Layer 5 of a small transformer language model trained on English Wikipedia (10 layers, counted from 0, width 128).
Take only the direct path to the model's output, skipping the later layers: a vector added to the residual stream pushes a token's score in proportion to its dot product with that token's output vector.

Output vectors of the tokens that the questions are about. A number n stands for (n - 500) times 0.0021.
" ": 566 607 450 645 429 497 385 411 478 540 609 546 498 461 497 482 515 426 379 365 399 452 585 562 465 641 450 572 589 503 455 419 563 467 494 364 556 481 433 423 392 536 596 614 568 663 481 572 585 494 433 381 664 527 429 417 477 372 411 584 455 583 568 453 552 433 555 585 693 485 522 625 459 367 527 384 413 473 567 625 653 519 385 487 440 336 480 428 457 550 250 521 389 415 459 731 622 635 567 515 440 604 692 669 415 505 433 533 550 461 439 449 589 317 415 643 447 485 522 648 423 542 288 601 559 593 667 427
"re": 411 250 390 547 423 551 443 686 522 533 500 252 496 606 358 489 356 545 153 340 496 512 188 580 567 406 457 930 238 571 469 432 491 504 519 403 568 663 432 489 94 276 518 599 362 602 615 452 622 167 582 714 469 473 519 389 500 266 553 431 306 474 569 397 625 524 788 587 392 500 325 464 597 514 369 538 251 357 682 608 443 307 519 291 438 749 325 618 778 442 606 622 466 589 308 378 553 227 492 492 321 619 439 520 651 815 383 578 454 574 447 494 469 421 602 298 317 532 425 190 197 651 601 496 388 635 241 535
" (": 532 537 516 639 454 558 639 591 543 598 439 575 322 648 485 473 539 469 447 395 460 514 642 463 595 578 611 431 415 568 440 370 494 391 547 474 506 421 618 539 709 545 460 486 467 639 560 601 400 447 392 596 616 639 384 562 409 353 540 594 528 449 447 529 374 513 428 446 500 733 652 646 380 510 295 472 654 519 459 533 597 719 651 343 267 475 503 495 471 526 654 411 424 449 405 521 577 549 399 359 477 613 562 603 489 473 366 386 576 487 522 448 482 364 379 431 648 760 427 461 473 562 528 646 626 372 559 464
" T": 552 445 456 422 330 376 492 452 490 513 571 436 471 448 711 414 469 431 532 421 604 624 428 601 528 486 370 550 531 556 600 427 651 328 514 578 582 430 522 488 375 560 383 549 647 520 661 478 643 432 471 427 601 512 456 547 606 609 482 474 532 516 350 502 335 596 411 551 440 564 443 444 521 636 479 490 453 496 556 440 533 583 510 516 425 443 412 518 372 442 349 470 482 484 549 481 442 449 536 383 567 489 535 454 550 484 601 419 558 442 485 449 542 480 500 429 493 640 570 489 509 597 409 541 498 495 688 355
"um": 478 630 573 633 360 303 514 618 676 419 467 330 403 540 799 565 590 694 375 422 305 535 467 642 464 831 751 310 683 602 291 723 365 522 492 433 632 551 475 697 123 453 550 609 688 320 463 380 583 578 543 723 478 483 541 504 490 747 505 637 418 415 615 411 136 442 416 292 855 538 292 462 409 562 271 386 514 554 390 587 196 390 518 504 597 576 402 550 708 540 685 467 569 625 464 672 602 392 544 709 344 384 664 429 680 326 589 578 571 407 587 446 696 761 440 460 169 571 526 510 476 447 448 389 327 399 365 516
"==\n": 369 225 352 273 427 811 517 544 688 142 649 619 533 720 361 571 797 544 574 839 404 343 374 681 749 546 629 421 608 365 595 330 685 647 415 400 716 617 484 306 837 487 167 428 562 390 184 593 405 801 431 531 500 481 757 577 540 662 835 325 445 455 407 305 528 781 710 457 728 313 444 358 424 566 420 541 761 407 382 717 426 475 817 702 539 729 393 516 607 433 526 505 398 618 588 434 480 391 646 399 240 606 415 538 566 766 655 484 532 375 596 685 534 738 668 201 580 590 680 460 383 481 266 591 561 214 492 434
"y": 429 455 394 516 661 591 461 530 342 425 702 433 318 268 844 707 578 559 509 494 440 492 522 576 447 676 514 389 656 218 705 925 509 638 495 708 376 633 622 434 258 659 821 266 325 694 397 521 530 362 518 495 410 487 407 336 571 355 466 602 664 530 562 734 680 629 528 336 301 699 484 362 701 481 460 427 341 504 660 403 529 695 510 599 411 657 342 626 705 543 403 320 908 440 519 330 405 587 496 274 312 646 236 581 764 666 389 683 503 474 511 577 384 405 424 516 641 632 308 495 776 496 486 635 622 482 260 500
"it": 369 646 658 475 712 428 385 521 458 676 737 475 446 560 665 531 671 613 388 608 603 539 370 461 491 552 563 462 652 535 738 492 681 700 533 323 424 373 345 539 635 198 487 647 475 668 537 471 677 711 848 500 536 653 459 478 345 578 446 591 470 676 573 781 309 332 511 385 500 601 537 449 467 234 337 762 435 462 580 312 558 461 257 623 563 488 522 585 434 536 617 598 347 657 207 385 394 384 559 348 411 707 427 754 638 617 496 454 408 419 603 476 276 956 771 381 406 355 578 294 581 560 771 571 444 592 473 373
"!": 524 519 434 584 398 623 729 584 722 628 661 377 523 361 551 512 589 228 525 611 511 699 515 507 694 443 609 633 241 426 662 507 716 683 493 733 668 490 452 432 625 357 556 556 410 469 552 529 355 755 569 549 490 240 745 580 286 641 622 503 360 598 363 283 173 536 526 527 425 612 660 336 408 675 511 420 510 342 640 500 290 500 783 586 439 516 528 443 572 497 524 493 601 454 670 350 329 448 504 534 591 532 504 360 435 653 570 323 494 514 620 660 667 774 599 281 702 497 457 544 529 435 426 497 517 406 204 522
"ley": 521 465 469 289 548 677 816 546 759 523 520 357 632 552 505 504 871 255 337 611 807 509 587 542 495 410 489 201 537 300 262 462 636 765 510 364 758 504 471 615 364 680 580 615 212 523 174 562 420 325 424 381 673 717 354 708 648 487 511 663 268 114 468 332 243 769 470 235 549 348 562 343 439 352 393 462 594 527 550 308 107 428 602 619 812 695 426 280 716 384 334 641 581 362 462 324 424 281 297 423 542 476 456 304 423 654 643 451 606 239 662 535 401 833 506 340 325 451 487 922 326 673 675 568 522 305 308 539
"ters": 333 286 579 207 834 865 627 648 726 756 932 435 454 568 368 529 903 417 608 844 517 213 615 461 608 223 659 646 323 378 113 421 674 371 472 723 844 371 330 592 458 985 399 352 246 734 506 518 639 656 892 403 438 459 552 595 471 898 552 672 328 110 771 529 378 557 366 253 402 89 700 536 650 594 425 737 806 289 333 617 228 284 462 630 555 591 682 606 663 362 360 540 529 500 871 195 530 105 427 290 468 647 332 660 581 276 681 57 622 641 637 576 569 841 436 373 598 315 358 661 408 500 647 470 239 536 538 407

Output weights of attention head 1. The head adds the sum of these rows, row i times number i of z. A number n stands for (n - 500) times 0.0014.
o0: 643 496 334 446 441 461 733 451 710 624 520 674 465 625 694 671 486 625 513 613 598 404 404 640 530 516 326 655 476 414 333 323 581 427 440 564 654 408 461 417 481 610 635 546 387 302 666 645 500 218 468 629 660 394 566 530 637 531 517 103 408 541 530 425 502 442 460 508 734 506 300 482 498 465 580 441 336 403 639 438 371 418 640 498 573 503 351 527 297 485 790 428 349 573 373 446 409 573 320 360 530 465 561 186 442 587 370 531 679 482 598 642 379 504 532 475 373 569 649 371 652 447 410 539 341 401 375 362
o1: 643 583 442 473 388 541 431 570 766 641 531 923 368 319 615 193 484 226 524 588 552 507 533 437 595 639 449 583 495 388 522 700 414 446 469 537 384 583 455 450 641 676 506 607 476 684 634 613 591 599 499 409 393 746 341 690 473 390 319 566 561 742 473 268 477 313 470 531 393 343 614 629 651 576 468 563 531 392 557 393 791 413 471 589 424 433 324 467 476 434 366 352 369 704 548 550 309 393 416 483 479 695 618 463 594 547 559 464 457 563 362 602 292 586 387 572 589 562 523 594 609 383 668 531 578 414 515 468
o2: 439 519 432 617 568 500 537 409 437 289 473 456 673 480 475 395 357 596 342 695 569 549 345 401 511 527 441 473 550 408 473 417 564 651 580 497 568 566 455 533 335 662 366 538 487 623 609 437 424 658 364 275 465 416 293 635 400 147 698 229 512 399 293 324 617 415 272 664 549 515 429 629 608 445 474 445 485 610 426 226 410 655 479 635 348 631 309 642 516 599 652 567 585 390 677 340 345 307 434 430 564 420 529 599 320 576 557 508 543 461 405 519 463 335 273 667 587 325 423 524 380 552 305 535 517 713 527 671
o3: 564 492 548 394 386 589 565 577 493 777 446 523 536 511 386 543 416 486 466 462 464 696 386 665 489 435 253 536 404 417 668 426 315 498 522 579 490 611 694 330 322 608 244 520 353 696 620 577 250 261 485 410 464 388 569 527 495 576 394 602 548 465 538 583 776 318 626 627 450 387 553 507 597 764 626 489 336 506 492 337 415 618 636 361 344 416 817 590 465 402 440 697 604 441 544 343 405 759 445 569 465 702 328 541 512 688 505 485 536 524 475 516 454 330 407 119 392 631 531 293 383 452 449 694 646 455 695 476
o4: 436 501 448 595 562 702 538 522 513 222 294 323 344 462 741 723 561 479 513 255 495 447 567 265 552 400 654 426 452 630 510 472 541 461 678 537 405 574 469 583 439 614 528 543 465 394 683 809 471 477 389 585 418 603 679 353 561 462 482 641 437 737 476 558 386 611 653 606 483 457 507 548 533 723 367 491 527 500 492 418 648 561 436 699 423 544 318 485 587 640 548 652 474 448 681 363 416 543 545 658 438 334 661 527 427 633 527 604 646 554 366 579 363 340 361 268 472 531 374 358 577 646 452 443 418 592 282 550
o5: 294 569 408 656 510 164 470 675 371 393 549 377 407 366 642 462 423 653 483 648 542 711 289 491 468 762 371 415 495 419 558 684 517 492 656 490 463 478 631 478 599 445 679 446 496 447 400 435 798 353 575 436 220 339 521 687 667 450 257 800 656 636 230 354 647 483 534 593 592 714 529 326 390 446 660 293 413 674 412 432 356 389 634 354 489 635 339 543 397 453 468 429 388 340 505 519 393 587 301 510 523 415 464 598 592 487 259 477 546 658 663 580 445 580 695 561 372 458 548 572 542 553 635 459 453 477 670 548
o6: 492 430 159 466 286 477 675 491 553 626 561 384 417 422 641 434 338 340 467 423 487 452 557 672 399 571 493 145 577 418 381 373 363 461 479 458 783 461 467 739 350 571 549 533 618 560 377 508 597 661 617 400 507 376 685 594 355 507 549 448 308 493 363 558 394 375 385 366 524 575 378 510 482 436 169 276 528 473 574 582 436 592 612 416 520 485 376 448 661 332 409 566 419 519 463 429 404 500 339 644 366 581 541 611 520 483 613 675 639 592 477 449 650 457 355 314 500 586 431 603 474 500 427 314 627 219 611 480
o7: 437 540 509 482 549 263 657 319 414 367 272 650 667 347 672 426 308 461 683 407 540 601 543 639 444 521 457 437 476 399 500 480 416 616 448 349 499 327 394 546 455 513 444 503 547 424 592 393 570 572 457 555 592 754 417 664 505 834 591 460 637 542 456 556 333 409 578 626 578 549 592 607 396 575 624 529 679 757 417 537 738 560 558 467 406 502 491 363 637 454 751 545 513 343 472 402 515 421 484 608 618 332 756 363 260 410 486 612 485 547 410 458 581 503 324 572 383 732 509 462 522 728 357 412 455 399 878 550
o8: 714 593 467 507 456 466 422 270 365 431 521 440 415 467 579 602 356 257 373 437 317 698 393 440 484 479 661 552 559 629 426 379 638 378 507 666 360 460 432 511 408 362 681 624 570 680 683 393 378 568 523 452 566 453 517 480 571 449 502 273 624 546 444 626 344 354 490 477 400 555 578 419 609 699 514 498 363 467 714 581 364 631 421 516 474 452 407 491 204 341 710 461 468 419 627 699 445 574 598 724 383 583 421 269 422 610 451 478 487 484 637 391 472 757 417 368 594 408 381 599 592 472 485 581 572 648 610 410
o9: 322 560 330 474 776 553 416 522 618 653 601 718 750 297 433 535 466 515 782 511 638 273 489 476 459 439 520 490 452 423 451 606 391 634 465 437 460 378 467 478 502 470 490 415 438 567 515 510 337 539 570 319 530 430 518 407 485 649 520 414 612 441 398 603 235 367 419 437 308 447 346 289 562 629 647 566 552 334 490 448 327 483 584 726 447 688 438 520 353 715 533 625 417 495 594 689 386 412 364 292 641 494 220 390 548 491 471 523 430 770 497 555 387 735 599 377 538 579 488 469 534 527 449 497 539 357 555 296
o10: 625 475 490 442 383 379 414 513 623 463 402 569 391 542 810 577 417 492 709 302 540 517 556 371 524 534 592 468 725 543 258 161 507 472 429 265 444 403 384 673 592 522 359 416 401 515 442 441 437 644 256 718 480 454 411 567 388 590 518 548 700 555 331 501 380 593 555 711 550 267 379 525 443 573 422 527 471 672 420 547 533 487 673 388 368 440 557 563 403 568 666 550 532 653 473 496 623 609 431 342 712 570 269 605 659 480 444 315 266 595 619 412 459 641 487 532 455 422 443 579 541 443 364 544 580 419 238 560
o11: 638 477 472 442 710 268 444 370 484 393 439 555 449 630 667 568 194 358 559 491 387 471 609 420 567 573 528 525 818 337 373 576 548 407 491 596 545 472 545 555 666 767 531 483 285 746 494 499 433 243 660 517 534 431 403 490 533 559 412 358 309 421 665 459 598 573 558 519 539 587 456 649 583 412 593 561 415 246 337 585 377 315 621 447 565 698 555 621 667 593 405 460 621 577 467 578 412 552 332 636 372 304 430 447 527 520 481 713 491 478 732 403 522 701 451 447 296 409 391 489 349 710 332 550 464 582 523 651
o12: 288 564 343 224 451 566 417 429 392 306 593 536 498 590 552 572 392 546 480 631 463 441 425 559 505 293 581 618 600 632 297 427 478 452 484 551 515 325 578 385 498 515 691 503 506 649 243 530 418 775 631 129 561 414 447 585 651 440 451 755 539 621 508 733 613 566 653 559 668 620 623 369 558 511 372 557 495 407 320 579 603 389 452 472 431 428 322 495 513 494 573 312 811 423 255 627 418 412 468 535 613 560 673 515 584 531 460 472 490 465 143 530 283 445 469 555 221 478 658 435 430 397 298 429 350 578 425 450
o13: 674 417 410 299 808 703 630 588 622 476 431 402 296 511 513 493 512 519 408 349 470 589 494 380 448 809 332 447 821 493 324 798 391 403 444 545 491 540 553 412 516 536 300 554 261 376 380 494 650 505 337 344 641 443 479 479 656 549 432 418 655 330 508 292 444 432 267 537 599 645 606 560 293 596 508 429 572 493 366 648 374 546 456 301 617 582 548 253 614 686 415 297 459 621 343 672 678 352 685 394 597 496 628 448 508 378 519 536 416 571 312 365 319 327 589 288 627 601 387 542 511 341 465 623 595 574 601 449
o14: 523 650 436 722 344 761 692 383 612 437 765 513 415 480 358 381 440 378 580 321 344 574 606 504 548 626 504 444 573 374 584 419 657 347 511 501 477 540 467 331 621 458 419 566 640 601 536 526 490 483 593 497 301 381 503 456 592 730 660 587 288 374 652 496 626 407 680 425 560 581 306 552 468 483 671 690 598 542 426 386 484 598 711 436 539 553 527 668 434 550 675 598 432 216 357 605 405 584 505 397 376 457 628 373 412 442 393 409 318 478 490 506 648 382 501 488 427 462 365 480 456 399 362 354 720 337 243 454
o15: 509 470 344 359 438 486 516 539 464 477 398 390 663 637 247 405 448 506 364 375 826 323 434 551 423 512 618 672 444 405 582 513 508 433 409 602 470 560 388 624 607 264 260 748 419 560 420 393 572 364 518 337 376 555 507 512 676 547 715 584 536 380 322 390 235 483 566 590 328 426 473 651 520 750 526 516 430 388 659 580 379 513 541 497 608 502 385 369 322 622 380 513 527 346 293 596 395 512 396 631 549 581 633 626 526 455 466 474 410 450 622 564 541 449 263 477 234 581 725 484 285 610 438 502 519 540 508 654
o16: 679 345 492 649 530 345 156 625 511 722 442 691 359 566 461 502 552 710 543 420 606 629 516 680 476 532 416 659 689 552 339 349 707 166 419 512 470 503 598 626 304 617 402 361 438 559 196 556 498 509 479 524 404 610 513 503 507 564 714 475 533 467 421 623 511 440 475 559 307 644 394 320 381 500 598 524 561 597 532 388 564 682 162 432 691 610 258 475 392 411 701 729 395 338 527 490 438 553 565 544 340 406 198 408 636 475 344 673 475 350 623 491 480 324 393 575 481 563 567 509 434 462 496 462 417 555 419 576
o17: 556 530 441 553 524 436 340 458 434 357 528 495 525 483 393 480 296 560 529 555 277 567 448 473 522 765 662 727 422 558 648 609 777 446 503 435 740 473 640 498 491 522 235 455 573 615 584 573 570 644 445 428 645 496 582 589 256 689 495 500 560 541 609 717 572 569 560 293 527 555 569 625 563 536 453 590 390 653 556 417 383 495 902 508 609 528 304 461 443 469 422 432 697 475 311 359 535 473 534 542 527 426 259 527 482 500 660 492 643 502 714 482 421 364 702 412 593 612 689 337 679 491 623 409 481 649 586 598
o18: 350 483 483 731 560 457 502 480 312 678 461 516 513 490 254 649 471 415 486 611 336 555 409 493 618 340 507 640 346 478 467 356 517 425 539 655 521 484 631 525 827 628 481 747 464 474 529 396 431 732 453 425 398 378 358 374 555 615 330 451 599 674 602 290 465 408 652 470 549 516 437 605 473 452 638 346 635 526 705 547 601 478 435 526 364 540 440 495 578 608 574 766 556 603 521 499 614 497 590 630 304 610 576 581 652 449 477 548 589 484 429 559 446 480 612 471 720 200 620 364 564 462 348 526 545 164 710 503
o19: 403 561 607 303 514 606 454 510 436 484 248 513 634 393 459 581 593 559 520 613 453 565 523 381 516 508 489 348 541 497 263 632 606 582 500 383 530 620 481 525 303 435 339 667 532 576 544 552 393 308 278 549 637 602 219 618 549 315 625 635 304 607 757 385 627 583 632 507 564 616 356 305 568 450 514 400 522 705 581 450 490 510 387 413 517 475 373 405 380 400 212 333 524 369 505 559 334 342 373 577 372 508 572 440 503 545 525 609 384 490 568 511 476 443 809 529 389 502 468 541 475 638 546 456 425 208 526 315
o20: 484 552 663 753 516 453 304 470 380 425 697 400 624 492 487 685 539 566 237 386 618 470 438 544 617 440 275 262 484 401 354 481 719 611 412 300 458 363 478 439 595 549 539 519 267 416 686 438 566 415 636 474 576 800 547 561 412 619 450 573 510 602 475 526 558 271 618 445 524 418 481 659 636 471 510 280 428 646 492 650 662 529 334 473 486 484 605 328 386 574 358 435 636 518 348 536 338 438 254 454 605 538 513 425 551 553 243 363 650 433 318 365 600 602 460 456 583 611 418 477 523 367 166 682 533 581 370 472
o21: 499 584 594 623 470 725 444 551 385 300 673 451 605 330 729 506 705 752 568 581 417 342 448 682 507 494 512 448 554 444 911 637 464 559 328 609 418 442 758 444 549 568 461 540 392 722 602 481 498 507 334 357 566 607 490 357 535 656 607 338 686 639 585 424 473 667 487 645 651 441 268 603 553 484 401 483 366 539 521 578 403 394 379 435 487 518 321 591 457 458 640 502 722 692 532 485 427 465 436 654 405 631 451 369 660 343 400 588 397 479 532 380 734 535 515 329 527 588 678 651 271 462 757 450 396 519 320 644
o22: 575 460 399 371 250 410 336 506 428 620 643 534 536 566 431 374 496 785 478 523 581 411 370 401 369 548 398 547 535 544 344 745 457 562 404 793 477 694 632 487 637 467 451 280 431 426 733 493 483 669 387 565 606 511 598 483 476 419 558 357 296 595 544 138 589 505 837 543 644 488 569 453 521 541 551 519 595 756 440 531 593 643 347 547 586 476 540 580 524 472 482 502 557 489 710 570 568 559 396 345 686 407 445 409 842 402 552 445 742 587 473 592 497 559 251 364 521 384 660 456 370 476 380 362 745 580 599 461
o23: 496 378 388 650 222 373 361 239 530 317 629 265 410 388 514 565 524 363 542 312 390 379 554 534 551 436 365 769 392 322 355 449 722 444 390 566 497 626 477 629 307 363 608 376 411 391 481 507 450 355 531 694 558 353 533 440 221 432 558 382 496 530 270 426 635 536 597 668 536 451 679 394 431 616 650 573 625 351 639 508 362 330 532 697 305 507 340 515 772 627 631 304 386 514 363 486 505 362 394 457 449 636 449 489 669 267 398 657 431 396 283 666 541 654 573 524 493 608 513 571 459 501 541 616 389 464 785 477
o24: 395 479 376 650 648 465 472 352 581 668 503 283 359 579 560 568 617 502 254 519 704 427 739 607 517 574 523 583 561 489 448 342 578 626 587 446 333 323 509 441 624 520 343 516 427 294 593 402 688 573 663 272 806 267 339 610 404 479 661 623 480 526 551 454 646 333 395 736 537 430 560 240 696 546 410 517 516 593 449 693 642 612 531 348 512 615 558 542 399 469 554 553 390 634 497 469 554 400 765 615 630 602 393 427 511 501 471 506 655 494 639 575 346 622 649 436 523 350 394 564 325 571 674 331 561 435 560 723
o25: 581 519 515 724 792 272 623 707 638 440 338 323 527 612 457 447 516 371 494 604 381 410 319 447 656 299 445 278 463 501 567 436 335 326 449 499 324 532 561 590 519 522 389 496 509 463 435 433 306 647 530 302 412 745 617 559 441 465 696 304 497 571 674 471 643 346 608 472 415 462 533 401 398 306 408 394 438 477 507 526 481 551 669 448 295 462 397 403 718 415 600 144 375 460 444 445 544 644 549 592 476 680 413 360 294 535 417 478 569 545 388 593 469 411 437 607 472 477 502 480 215 343 638 524 527 441 568 455
o26: 584 281 257 574 692 321 499 714 396 383 463 663 526 374 478 567 722 606 391 309 328 554 326 615 508 514 432 528 551 495 180 398 352 701 432 432 443 551 404 402 615 452 529 512 556 652 366 598 623 287 479 360 624 534 299 558 515 375 525 635 502 450 579 484 457 530 559 474 461 466 434 416 420 580 274 462 650 526 659 458 389 485 618 799 448 468 596 746 510 529 610 461 401 487 546 314 731 417 557 384 489 682 554 294 578 614 542 535 635 507 679 358 708 414 317 541 339 604 443 473 811 290 415 493 639 644 373 686
o27: 617 467 541 403 447 626 396 630 340 528 445 450 467 547 479 414 634 649 301 582 501 612 430 455 729 305 228 473 543 331 501 437 582 384 545 538 694 627 620 508 494 495 511 754 627 464 741 557 389 574 472 345 635 776 428 685 567 703 318 497 326 370 513 450 358 639 261 449 564 471 423 326 495 399 694 477 531 391 375 209 324 528 545 570 526 516 653 319 640 487 592 580 544 589 325 563 620 536 583 408 627 480 419 740 575 359 498 550 536 530 556 488 690 590 497 495 277 483 394 698 328 300 594 525 341 584 516 671
o28: 618 504 461 554 443 603 431 520 758 597 441 530 597 373 389 605 499 640 686 403 356 537 548 518 409 461 759 535 397 381 576 523 350 471 397 315 489 590 542 473 269 470 626 409 496 408 459 439 552 669 503 319 424 524 411 522 279 494 355 474 626 538 459 569 804 416 705 480 578 413 374 485 380 569 517 393 765 509 477 369 419 414 539 489 591 807 556 326 388 538 372 481 624 699 444 669 558 577 502 696 451 481 663 223 598 422 489 533 460 765 475 433 385 543 189 829 515 531 361 384 171 525 690 424 627 630 406 477
o29: 559 389 367 505 560 668 441 370 540 515 353 617 582 554 377 479 476 444 333 512 568 421 550 559 508 340 428 331 416 483 558 612 772 439 465 380 517 450 499 603 509 389 478 464 535 607 472 474 394 444 687 734 240 404 604 694 457 382 418 555 491 717 459 348 458 514 512 196 658 227 620 472 485 564 535 364 648 384 450 699 530 512 538 352 550 474 414 553 344 361 653 447 711 527 566 385 547 697 552 509 612 457 558 371 777 437 596 554 496 344 562 631 506 386 529 525 553 541 394 582 464 606 489 457 537 390 511 424
o30: 440 273 597 572 222 476 464 425 467 592 468 457 432 312 450 508 564 654 417 469 611 461 767 488 461 505 547 461 606 371 682 662 436 469 498 676 486 496 455 522 599 488 336 470 384 384 508 560 38 445 709 450 586 664 356 528 549 343 550 495 676 524 485 608 644 516 675 467 804 585 280 385 408 574 315 552 605 483 404 526 459 641 523 485 645 674 438 500 455 643 573 457 536 535 450 598 567 548 474 603 587 578 613 689 277 585 560 498 554 368 463 565 494 739 490 459 448 652 444 399 858 400 546 596 379 319 406 521
o31: 581 431 226 562 421 445 587 557 353 534 447 392 569 502 514 489 558 400 638 518 611 572 486 372 562 481 690 366 643 412 513 458 487 439 289 570 426 528 504 715 865 682 821 548 521 482 617 590 281 518 423 711 386 474 442 463 718 648 534 679 529 317 433 615 664 349 427 491 578 361 484 442 592 614 480 369 456 619 695 574 392 500 493 439 291 669 354 477 563 518 178 561 425 461 496 460 576 380 621 493 646 339 399 280 420 337 752 368 446 457 464 375 482 211 300 622 302 583 561 499 589 326 603 421 503 619 570 406

Each question shows a token from some text and the vector z that the head gathered there. A number n stands for (n - 500) times 0.019.

"B": 551 550 507 492 460 470 571 536 560 374 478 541 523 497 479 544 472 455 483 486 553 509 589 466 420 477 538 489 499 478 483 498
Pushed up most: " "

"ers": 447 260 573 512 673 484 298 402 252 488 393 602 422 604 607 538 488 599 620 518 466 458 538 350 529 601 484 495 686 560 372 429
Which three tokens does it push up most, strongest first? "re", "==\n", "ters"

" is": 501 535 503 498 420 486 548 556 532 500 476 490 481 500 568 522 415 465 558 404 476 536 525 484 462 504 572 581 482 512 515 417
Which three tokens does it push up most, strongest first? "!", "==\n", "ters"

"'": 478 488 408 525 607 627 403 344 462 541 518 593 571 539 514 281 552 501 556 415 567 637 425 509 309 545 577 468 558 522 523 449
Pushed down most: "ley"

" of": 533 528 491 493 466 477 557 520 545 371 492 522 515 493 481 524 477 470 504 477 563 514 569 453 423 486 554 489 505 471 487 485
Pushed up most: " "

"ood": 464 504 610 471 610 410 653 292 383 534 473 518 628 440 528 448 297 573 432 443 604 455 742 452 424 583 433 574 324 434 477 430
Pushed down most: "um"

" serv": 308 491 600 388 615 465 575 607 560 570 305 494 550 674 363 452 374 532 530 533 693 583 584 535 471 559 648 433 488 642 235 368
Pushed up most: " "

" m": 557 508 494 505 506 470 536 508 553 456 501 494 464 477 538 496 476 498 531 484 495 524 557 478 480 557 520 514 457 525 523 485
Which two tokens does it push up most, strongest first? "!", "==\n"

" The": 536 540 516 514 472 456 583 548 551 467 489 472 473 482 549 502 454 500 512 457 490 475 525 465 475 508 500 525 449 505 511 505
Pushed up most: "!"

"it": 478 521 483 497 472 487 517 513 530 486 518 489 509 490 481 514 466 509 493 446 539 493 504 458 493 515 509 516 437 477 544 449
Pushed up most: "it"

",": 537 557 493 509 405 502 531 527 546 495 510 402 478 509 489 572 485 459 510 468 492 544 553 463 433 511 520 475 444 530 496 526
Pushed up most: " T"

"on": 521 514 483 509 483 496 535 507 503 472 537 467 488 506 490 517 477 479 488 465 483 504 548 487 459 523 534 488 484 509 491 491
Pushed up most: " ("

"|": 539 515 496 502 496 468 536 511 531 458 515 496 478 493 533 501 475 508 518 482 506 520 559 479 464 556 524 500 467 531 510 479
Pushed up most: "==\n"

" F": 512 540 500 502 471 508 544 507 515 446 521 495 486 516 521 497 474 485 496 475 515 506 552 496 447 512 518 498 472 539 509 487
Pushed up most: " ("

"in": 525 511 500 482 463 506 542 501 521 461 513 510 501 507 499 509 498 506 513 452 488 527 562 482 483 535 527 518 476 515 514 480
Pushed up most: "um"

"The": 560 510 483 501 511 468 530 499 552 459 489 504 463 472 555 483 472 514 525 475 490 534 554 483 482 551 526 517 458 528 518 477
Which three tokens does it push up most, strongest first? "!", "==\n", " ("

"oin": 516 505 501 498 472 511 546 488 534 454 521 517 500 528 485 520 470 493 514 478 507 527 568 477 469 543 523 518 470 527 519 482
Pushed up most: "um"

"our": 505 597 546 449 515 503 586 502 445 454 569 411 489 529 554 487 534 500 533 428 528 467 579 515 435 490 505 435 418 557 633 504
Which three tokens does it push up most, strongest first? " (", "==\n", "!"

"ar": 517 510 511 503 479 491 557 520 536 481 513 510 478 501 503 521 440 495 498 474 522 512 544 495 483 529 528 529 476 518 509 485
Which two tokens does it push up most, strongest first? "!", "um"

"st": 460 503 612 470 608 410 668 284 368 523 475 516 636 433 520 442 286 581 429 445 605 455 748 445 426 584 428 578 323 437 471 428
Which three tokens does it push up most, strongest first? "ters", "==\n", "!"

" to": 533 549 502 512 417 500 549 530 547 478 512 431 489 513 497 569 475 465 500 469 500 536 557 468 439 520 521 486 449 516 510 523
Pushed up most: " T"

" h": 508 528 507 504 428 494 553 536 539 485 498 492 488 506 543 530 438 477 525 441 492 535 534 478 452 517 544 549 477 504 529 455
Pushed up most: "!"

" who": 536 527 519 481 466 497 556 527 520 474 526 503 490 507 505 525 453 488 490 478 489 513 548 480 464 546 513 512 464 535 502 487
Pushed down most: "y"

" T": 542 582 510 577 465 574 601 610 628 429 541 462 576 591 475 508 571 483 460 448 587 583 531 505 341 428 507 579 361 473 493 549
Pushed up most: " T"

"t": 522 520 495 480 432 506 556 551 518 456 536 482 481 487 518 513 440 487 490 479 521 511 555 469 451 540 525 526 483 516 527 504
Which two tokens does it push up most, strongest first? "um", " ("

" o": 533 522 508 497 479 490 538 513 528 452 522 497 491 510 489 501 473 496 505 477 496 508 559 481 469 545 523 515 472 534 510 489
Pushed up most: " ("

" R": 469 504 455 525 533 613 508 487 478 503 535 570 529 563 504 375 554 485 537 416 603 578 480 463 344 550 524 501 474 520 520 538
Which three tokens does it push up most, strongest first? "y", "um", " ("

"al": 522 513 499 483 460 507 545 500 522 456 514 507 502 503 501 514 498 506 508 454 484 526 561 481 484 535 527 517 473 517 513 482
Pushed down most: "y"

" S": 507 499 502 511 508 482 532 519 489 504 518 502 506 524 546 522 468 491 526 491 505 511 551 474 461 574 525 494 514 531 465 468
Pushed down most: "it"

"es": 488 304 361 423 668 424 499 465 402 528 549 610 514 497 654 274 479 539 582 421 401 550 415 611 431 469 424 598 730 464 523 380
Pushed down most: " T"

".": 534 517 514 493 474 499 540 510 511 468 522 503 487 513 511 519 457 492 496 461 492 517 550 485 471 544 526 511 477 535 498 484
Pushed up most: "==\n"

"ch": 596 451 568 328 568 526 482 497 488 756 425 571 398 652 499 317 368 419 663 401 583 503 527 328 453 541 473 692 593 432 482 346
Pushed up most: "ters"

"k": 522 539 417 539 547 503 442 394 397 480 611 570 549 481 515 388 503 500 586 382 498 535 476 486 354 535 484 463 527 519 540 449
Pushed down most: "ley"

" C": 539 533 463 482 484 570 549 506 534 485 533 470 489 484 502 521 462 495 490 485 493 502 562 479 433 544 515 527 451 537 497 482
Pushed down most: "ters"

" b": 567 565 572 470 378 496 609 589 487 468 499 479 501 528 455 533 436 525 477 522 554 513 563 455 444 483 499 531 439 547 484 504
Pushed up most: "ley"

" in": 520 522 506 485 464 501 555 501 518 459 512 500 495 510 499 519 495 513 507 471 491 523 559 483 493 549 528 511 468 531 517 478
Pushed up most: "==\n"

"ess": 546 506 515 517 502 509 561 474 464 503 579 540 542 525 532 483 446 502 514 441 503 569 512 521 471 520 568 559 446 517 539 506
Pushed up most: "==\n"

"areer": 544 462 570 437 345 198 634 567 493 615 343 547 460 497 367 592 516 379 539 677 512 398 478 498 420 578 445 569 502 564 542 582
Which two tokens does it push up most, strongest first? "ley", "ters"

"ance": 522 495 407 565 515 520 437 391 414 501 583 643 544 472 499 372 503 499 591 382 511 552 438 480 328 546 467 500 579 508 497 462
Which two tokens does it push up most, strongest first? "y", "ters"

" and": 486 512 453 549 457 550 583 576 429 447 587 613 457 540 509 481 511 468 543 397 585 479 525 384 392 583 431 531 467 526 520 575
Which two tokens does it push up most, strongest first? " (", "um"